Layer 5 of a small transformer language model trained on English Wikipedia (10 layers, counted from 0, width 64). Numbers have three digits each and are written without spaces.
A neuron's activation on a vector x is GELU(gate . x + bias) times (in . x + bias), where the dot is the dot product.

Input weights of the MLP neurons that the questions are about. A number n stands for (n - 500) times 0.0014.
n16 gate (bias -0.251): 528558629427486427608646512547374592557452540486329350439710586383390548481394407595518617496564530580361397542451638490585368554415589549469437238442490424407495535541503538512548514642254385
n31 gate (bias -0.123): 470576758493523560479568488559504512381557495315476597231550536509428527535524623522529499367740466592312546430494569486465561592623493646657443408514621499550570408440454473565348488545552678
n39 gate (bias -0.229): 700356344426518544298415354587498484506356557652558550392541426491489554291437513475491344514467547355469447275233425403564434461588279505503633545535332365620510545703380401343457560399603363
n45 gate (bias -0.087): 532365614489602474312436391609451406535479610522361445541561551496529452548528555446532447469381518605684466342440593492561606759413351536627489467318401563667560515346490529431661494610355577
n47 gate (bias -0.160): 291445512622475475642435607393440636434354495603549483499514482414686449474492402487548448534358616617552314765336202419463540424554582441632589643394352693422368484515625491424489338483339490
n50 gate (bias -0.203): 566673333571587565546695480602309625441575442568537417490442695568397452558404567316509509689449753533471422484452625319608293712411296399554384532422352354755447501437716475594490383548452488
n67 gate (bias -0.391): 358333411456553569473514407561456280410551443520409463561705574492434532452566284322640300620371790460466443475377539346508475493691676627482491382322514586428409275494382540533569430706525463
n71 gate (bias -0.206): 405637607554603628368462343485595516438528559543419558545423427533298391546325671555473474367458561422837571383412579518415654560497357555497450642467342506500470401453395564402599603427424628
n78 gate (bias -0.320): 312594473601562510376538260595506489510403604378459479489473353503472553364355526461279493586556557327613368625345264503565629742328570553294498505490492249610408403486462477523417623582499420
n84 gate (bias -0.178): 415419483412539474387545608415549423398529524625471411561553534451554361299487459488499476297433612692577449617377496430419432664674533477542361473512333622650666565444546626262736473420353423
n85 gate (bias -0.048): 458429468579466516576601488595498499583755515403624497346571455521557546498400467708709515550497369562524425637523451432432454405406597445448667538565425574487558573441431419382600441481412524
n91 gate (bias -0.172): 464489682617572404457532656573506573465294440520556613544464481398364477269576450588393497550546433470497572527463524513568431513492485557529505420530524465525597455555345584428410525574607532
n96 gate (bias -0.197): 458437630490553597365620594621410472507467345516619180476669596527321376517399424643601535619451368498243624593598517479292556526684421490544605551517431440549537484528594539267448498384631606
n101 gate (bias -0.185): 365480306981535374483591365437435522443739587464435380488384483480254649508357633439663534530324462339601364521573501462569353528384572659410412576620454555479498529620504394511375359475634564
n106 gate (bias -0.179): 261600585476438655428473627458391502376492593509371222460615424560476586610465551521424302311535522311532366546638303409353512486588446642757322565533542637464404554571421234217501576563639654
n107 gate (bias -0.120): 341513551580526484467731607420595505536562419549587597407414578479472479415443555605518556374610516608442505539569367361678463699506575435661542649532465525510610469406467542496537595319668565
n108 gate (bias -0.328): 402610570617410426642590509388764424355783373430437351420428441418624196465423472428391513396478424482544473558662417565539408569528741338343392550507465419571364444527519512408415557494509480
n114 gate (bias -0.054): 397478433549425505386421489343516463578724382369414636581420559527379434664545531518611562284406486624432580507570513490433568371641502538399536370488387622407534611582501506610545585644533382
n115 gate (bias 0.032): 572318428539575503484466546595543587417453574434456537442551626604232321620444336610738638605642484615329426571593527427355339627380490488602568230461490613505430565558582525645619471609563449
n128 gate (bias -0.021): 530432421528581437377454474447464372461438501491574624464564479504529602509519661587458498339449589495562550455419517466446552413482523545457538500469556519429465571613411451500426413517524413
n139 gate (bias -0.195): 501657482555569486615693314510662654431578492575532626477572659378658544451474510567405477495661457522444344393583571439487441481502575495406591457571573393550617369538444462551383376569563717
n142 gate (bias -0.108): 323303459421357492601557391496629509391540468433528388646305390609340356679483404795528417555670456407487412560355510514524585592486303689352576518556370509443555470586402534583688336621547364
n144 gate (bias -0.324): 178610468440508502395508622494476579404529490487384291482745713388537581440429483357412654643494430436341403514611394507418490820370572531568550463340625278539453591586629396367370708442532536
n154 gate (bias -0.113): 548394448323396341587453564353493494423525378194578724547471652346666544488413373608553470383488516284571592562419443553506476508606353555496584513498507386624458487429542469564387356436411514
n155 gate (bias -0.209): 430616657428341454645554358544636662396478350429498489389406356618379601529330436429651390296549533403465694503627474397223593533485550394681459693373368517599362506620542618434335502490447575
n164 gate (bias -0.032): 410258359500634510551635513693521556409496695585288556498668507520522420593386454643529427513477833452442524522417503380490448555536622557448488403399425315638611625391470405694366494422702505
n173 gate (bias -0.067): 493595469373617448356438586616346453496563563560573570561479679682601445498541468554625523603525585512463492398460634406413295435512446473577549350469562494575561348440398495544563604480465498
n177 gate (bias -0.166): 353394376600584545458515274402664592443520542547385429519623529429253553413365515474446531679312602448428385461406560578537366551682489561468537470540538419475385659531465584448468461378695514
n181 gate (bias -0.122): 458464500478457487500436680543602539346600580526423609665363532404534518520506697452480456483290399362470257432555344430415249453412519522671528700633507592546438429484654688517460539512559516
n182 gate (bias -0.106): 368333340560349336372441372454519578686538420519593688436608463406470491512548559338443454609591433553391428677700455340481454611606623639271693522545665605507573517408332411516457627433615548
n184 gate (bias -0.204): 423493442510482485461772572450530552333612511628491436564326384696330375716535518367658417517425437564606338705446437470492337581564370601506473511437281642682564597377505598405465417602598299
n185 gate (bias -0.262): 577342448515325453441274473606379566609458478279306306534433508569239521524372618505546401431513357631299425473603594510410575536615257532416461564475634387241453512456497491419375522713564465
n16 in (bias -0.195): 313471384604632596428422507353523442460612568496292602335399538492707450424388542662504394511417613532529309494517471481522323325438540306317661485634459431464490456518448483572454472398585455
n31 in (bias -0.208): 512463517485535572292578358421468544461690377407542465484549563480472549339650397662361566335449674306392462400478454535491516499556531593321535499423565436510619399551390508377360391467428449
n39 in (bias 0.136): 462590573315546567622441582663586488308515588198595471416490467446380536602454669371514504486488500453556651347782376712601414476368425537599444502536645749473516485550583423475449534527388503
n45 in (bias 0.098): 380525496443555423563559349583531293486728500585350803486478461404676603425491379654504526499559434506494549457537522369445415229649523697417537381631420342350554553532305331552637639491604327
n47 in (bias -0.124): 401451528550413392571518467348514644425484578564392435453447476441797661399497378507520514558678510310417670361411411485670476414585621546289394398342456425594539386458395622441577499365552556
n50 in (bias -0.015): 440710564481481505444481680537404609389388410468664326426409462539608453462350488620526395507479556410470595614477473421561287618471453560470416362398493379625594641490606705591518429531420496
n67 in (bias 0.063): 435390634440380472403430509683525510491503488474558195631619463670503334455541186592462173553608488309590536499556423389509481469632365572601542653340637392413639435481481472588143673397446487
n71 in (bias -0.043): 475722670549684554571547496416558530567524461730485609577645600710518394659279407696545572649591634485580471592509397429368484554625464595526604666418603557489728397726297539495554587250550598
n78 in (bias 0.181): 687510585387409448437450534518408453375512363436447378356634368634399571679365521713519334474588604498453469342689403545445424654401569435621192521531555465651458562374629274536329577495713515
n84 in (bias 0.053): 363586532436643523406650393470562698487437601721576502226420338435501377733433578587621633417344497595502583379581677664409614578344621457418571426321517466355541427460351554430635537570582279
n85 in (bias -0.126): 631312458264444705420465552533565459621516513440477281487374578668541469658543426553550563585311440428668248391450555343497486485439432354483594415379479471556565434458603628691649657561457607
n91 in (bias 0.053): 657611477558651538587455508495540500503479343616445565456576571369500517506504474547400508515722583587523528478549643440491371598578562513631394358470669532549649581512384398470551515597467459
n96 in (bias -0.082): 533604454517597249323465670642353262261390315482550218493559672630604571428572493549462610607342437542454309591461579423473549338355405538619467377474510408483517471468589548338412411449739491
n101 in (bias 0.009): 457646385375373626538304629465435409406380524539510483354411718628557502693410466434539603340483548473608592533316226572369489526392340502657362475669447405638533398576498468693365496467532332
n106 in (bias -0.112): 488319305529378600588374498496494452505412428323344586424334453473354467286562426636662408278666599507507622459542381502586447260349460380294542354511588459326401333596366454471408614711420463
n107 in (bias 0.018): 510502379580393361623570521480538537581464335448502450546404441470409519421491514389528536477496508458444518450523586464481355397367482314379422408510744505272352480469454519558465576662440563
n108 in (bias 0.037): 417349431517374404446293792642418584448559489556482462430408413596452296642357467430501631397388389514447473506538360541448635442504519462466252649470392487532403456737463519491528446439503571
n114 in (bias -0.063): 592442460603402812371513506431484550454467482576411469466487542393380612422602643483409358290545385443533524546441590557441575635336570419545417508462524478482548526521516664410555498459573552
n115 in (bias -0.036): 502347474630496334599375469625393473402453640392503513557502367543644483508473485650707762495405511454514577479333557521468387531517298581344563519444655459670604388589462611537463444336486695
n128 in (bias 0.024): 489501490571615485504470572651550564553446557314446481585434561403406516459468515539413431498551620495667404483386493581617460573540367606549531484421509570535440372535578661442626460704452502
n139 in (bias 0.163): 495460459309769478502355421454604563576417339568661438555567583588349651569545474316587472469442463553413515390479581453485598467423564517519517644390484538444535428565523551529554359526577483
n142 in (bias -0.040): 647382542441433522429619460606423486528595500550552528424410579510458503528393417488522552626541334741469453643660511398475379698525489517474376449566535462497411622343630585592369551500574524
n144 in (bias -0.015): 482541669404329483505579433608323545579501497663650498463547490482612681509428423493480310591360681719685444585231467373485537515574280479692484623418336494462444418596536399539420385562352494
n154 in (bias -0.008): 393440611475575480296442483504722691529665609343474732479451488526503493493545353650532385540395629393603679594663424505529748417621535701572547545535453517438439339486517392484548479409594302
n155 in (bias -0.075): 362388364628635401460511385475586600534745499560332371603464483535418496563610592381434520601447523424492402430467522605486509570550340417501509647471360555468363468485453590353560387533647367
n164 in (bias -0.062): 446462426533394491315464394516563451590291587427479585649285545367471507385525353430516517382599417517448408503528511499524497371522464475465532433723692432766618512469504626463389465620333520
n173 in (bias 0.047): 600460340463565495524526597577504490529606544530635400431654517613541555498543502437530511588608598499591364509601799417559416493466408512514669437413538573523553479374399511549481455683357644
n177 in (bias 0.001): 506492733240353645510574661486471481512506563486505429425451429580602304605495358451397561455449460397468513526578478373588464389653443616411432482326479279345262559470524393644348517357468559
n181 in (bias -0.039): 443607279421516590340464666417514351536646540543472614538472581466509621489372529511451476535453509399594570462598497582608287609455363453572505443302409372628510399512554332543689487472399416
n182 in (bias 0.010): 465600439594551327635674488462631630613637402454603399527581516443528545433480434396563654430425672601536342664615547471635578431437532555450454357584541627462551402479324442415532550312444618
n184 in (bias 0.033): 621436490319586545559539387605552386509385347624460611455648536518609579499506446613435357322554409521385291550441451383627515364529696489426551781351612304510509530532546453487507443437433450
n185 in (bias 0.093): 689447501595486409468465597620673637608519307306516440518573181536496549387506406549502365583522565536436416472428396460519675410509511456405492378589461531461497485279546464521391400524415473

Each question shows a token from some text and the vector x that enters the MLP there. A number n stands for (n - 500) times 0.0069.

"national ": 633471359518482423379589530492487309516391415415407473429483494454692778412476704621663548494374604635505582436700547534322438302541441510616427625405481584621442605541560588503433448527554393
Which neuron fires most, and how strongly? n181, at about 0.37

"war": 717539561473557532458527434469616547429453234539615536418414516627626363361491677392596484693623590640476545362588637451493445416491534562546197528467402669493467458445384545566450592424690343
Which neuron lights up most? n164

"9": 480383562466530546443575526630518516562452267481408327486493586522407452545596614663584622824473658630502525624605622502515462324497459462509227571432260469588348471465410582586413503427650390
Which neuron lights up most? n96

"|": 547338556405385558552563429455574613513398410393435512397473448593426635535604739756445538616483565555645511446494524630496464313343488561700507608398554506446483379323409494600386582644435361
Which neuron lights up most? n185

"sl": 314530606449564590374542486531639536486461466404498728543432334509660350411507727309613664588454564546492462400484496475604583415412467518479456687607476471559612439508415606615533352493464375
Which neuron fires most, and how strongly? n67, at about 0.25

"reg": 656440549443492655363655399374577498527522563545506516497435395497507465460386688639578528794511543646427480344620546450501476266542488608588422581361637571389550452694435621566373301490504186
Which neuron lights up most? n39

"the ": 532438401490688435491617603381613419441335485355688342436609427501571769427559676580525514488434522562518501438530563513384425398440505605655485629524310514674385341681597490524448502558510348
Which two neurons fire most, strongest first? n39, n128

"m ": 438437338455511422377497583569640412379434254311520491499489393410654690392580627541647580458449567469566457423701570447574465328588433635609446646437495511562556484576624576624565549524518381
The three highest activations, in order: n181, n154, n128

"2 ": 443399488587473540396515549629545389488405295396483438383521459446721670431580633704670618677550586569531448296534518504470532354505574595462437621421365574581402565548489538633473440439347366
Which neuron lights up most? n47

"to ": 532403458636541469390588433421576476473407503352467374582694409432515543547541673558547336218641651570522517492511565599438549307413356628676486605503444631634347467529551524637594487518460304
Which neuron fires most, and how strongly? n128, at about 1.6

"L ": 622334434460519471502542625507503353372461264409632528418585545400674694435530537674552718393646716541481431443625604459326505394522452616600348562344502659562504475458367628537463444489496495
Which neuron lights up most? n31

"pro": 613543452483463434426655635382573202543409482521437498620549659451640466510448691516528580619546519591416423560584545568510619301578425621516161713377530586532569417473454484453280505549620337
Which neuron fires most, and how strongly? n184, at about 0.28

"id": 371560470475603562419421624333486362386504484502450426570509333477607493397561582556736578669683680625535502432761588496429440351404537476512248684562579457457505557484367506571352514584586400
Which neuron fires most, and how strongly? n106, at about 0.63

"ain": 420536441510571643456627548539421483388571337648430389502406597510518523425473755450547612553479550508448523429677666605522383544572488582588297608626299404433504470558372621582305629374610242
Which neuron fires most, and how strongly? n101, at about 1.5

"Th": 602456484401688663387527438426557609557324383490351498469488306524694644472585567471538456617777564654467353569442518421495494278414536564545696589457500401629328480546488364574515547461532413
Which neuron lights up most? n139

"tour": 633431608355524684520535407416555473449396548442372508591471387499627634437519702732567548650500541647384560385451712480548400374475603380655371563590423485426409491568400617536392326522510320
Which neuron lights up most? n16

") ": 520363484530531698472529518535411521425365395361433451348463504407622756437517709710501516455550615482612502472578550405579473359594483665537420620306483562486552506554532528637319513567307386
The three highest activations, in order: n128, n31, n106

"ti": 583345392447441543427514535407482419522503470555446453443518458520594274474552612509742509708637656487308424538786638635534396501310620531488295552402481606698450496507353592577584476546626420
The three highest activations, in order: n173, n144, n108

"each ": 476454470427523444444604476502559442475289388384552415566561396485636764419520598637671539396434526662476603298631582477461419359485480617678514605494347576507345536720491544564546516552490280
Which neuron lights up most? n39

"al ": 442437294453460430448658639439458409519464294475636411371529447439778712449450728541576612538483619555472411477629525495530493345471420594614375603401513629603509577503449714629399487467474394
Which neuron lights up most? n50

"ir": 511348549485389568454627503570523447641378545500486372396533500549698378397510717567534501666664594579514465494895595398601431413458486464534419499357541663474525393597279559550368476507613251
Which neuron lights up most? n173

"Al": 540499485467620667449520460332513551692325395480452414525509468518592593513551710501426611450776479587467326530357599519481502219534496469572399675415501712558548420402494720529449445361600276
Which neuron lights up most? n184

"cent": 565484394377482622381676437370615462599479481513309486532479529567580323457602599620640650616560419661357431338731630529620485438581451628563296546542445395411351590715497520576413547380533275
Which neuron lights up most? n177

"ous": 561421444451544679392567503465591412455527210500422423496502245562467434353645682545455486669720600550419546477653582697638441664534523487585367562536555554478383555597296527574424548421558393
Which two neurons fire most, strongest first? n91, n107

"con": 627477472547556448494512556325607322423444596453526520613513454502586672502553627565553607718536509700655401475647531700360476339505530595481283611262413587556577325493380400579370479391568275
Which neuron lights up most? n50

"Eur": 517528526398594561491440546474558577652376498429332480431649428383609525518432601588648609460577531621386490407601584529584415188472651418491554787521520430570325555515464489521344299628619304
Which neuron lights up most? n16

"omb": 628450591567553676500406479512501503519373483408455430483624438441606304465503639504467592672569431613378601357843666567589370274441515615597542488511538594363478516502253611586403444468687331
The three highest activations, in order: n91, n144, n101

"–": 644359528460555466377366691572458501443523425380387445416575487426654544475510531649602571522465704574543380495710451570497540338431392663625295554559395648581388539466368643672518452531390386
Which neuron lights up most? n154

"int": 400493424365646607436395485402583369472502454464514369649530233405663461462563561595513629760626565604733451412679579491613555467481298622617256564464480577568488418605411582528370623510551227
Which neuron lights up most? n45

"c": 576466497437500421310503571433530422428386478412676578610516417418494413491547649420569653810586433538465500449557589612688568422497475665569692628400568489543524421698378319494495357534529331
Which neuron lights up most? n39

"ess ": 465438282486554515419609573479499416579437163404559401514466438354656470477457657549505565380480616622558441475738603509539498343527487545552334577407578582566541650606556774639482610422504311
Which neuron lights up most? n107

"ce ": 514361434413457447413647585534528509475573188409597479387488521367645589434495608597623608388656647546445558435765492460610483333540454674538347526392600627571469574589418687612387476429463354
Which neuron fires most, and how strongly? n31, at about 1.2

"augh": 456444478559683683436550393515509436359387305641493430418496515461565436373538722511591603562522624667482478369513612535448440509525615538589252557635485641417564485545375632567223627415555287
Which neuron lights up most? n84

"i": 454392406478497501416357456547458519548386353403611467500550451624532291461585578428699440573651650559388534542715541408503458364429571536510314662560453465641586430607465447657472629640708316
Which neuron lights up most? n67

"ul": 472383485515509690411493518526477346501343514610608456542504534491692252437491699518541628819514567492413495500674621460370453410500541491488274675428469604628544439466474621539288528650539200
The three highest activations, in order: n96, n173, n50

"ia ": 560524356626470451419441576495425438513431234318572559363512542397692565462538616492567577429518529580468573570661600541675314332543528648561428562369565630524375612470418772620392508519583378
Which neuron fires most, and how strongly? n182, at about 0.37

"States": 530409486296515615407457581318716542456479440503481405543446681528560482513557699625537596659672536533622544424573633511626439246522487571492360545530377476441353319554431671625314439419677334
Which two neurons fire most, strongest first? n177, n154

"is": 476524651478436554497576497304600392395473412340441415487455399582615512461441563532530599745744514544612330552762649574732501456388599450591293583366568465473436404530431653598388581494527317
Which neuron lights up most? n78

"é": 523402385394582550442453535370508527421291467550479456433493577534725572475596701453593438603617483521402262568735698438569430438623578547620266707461511603527419454422447571579407506501593323
Which neuron fires most, and how strongly? n184, at about 0.54

"es": 384421515349455632377453425367509448398485405526530549517572528535501599439510569542531545721833689533496616480531494673633347343422531607522389651367438616510417444540395591654315505478623429
Which neuron lights up most? n67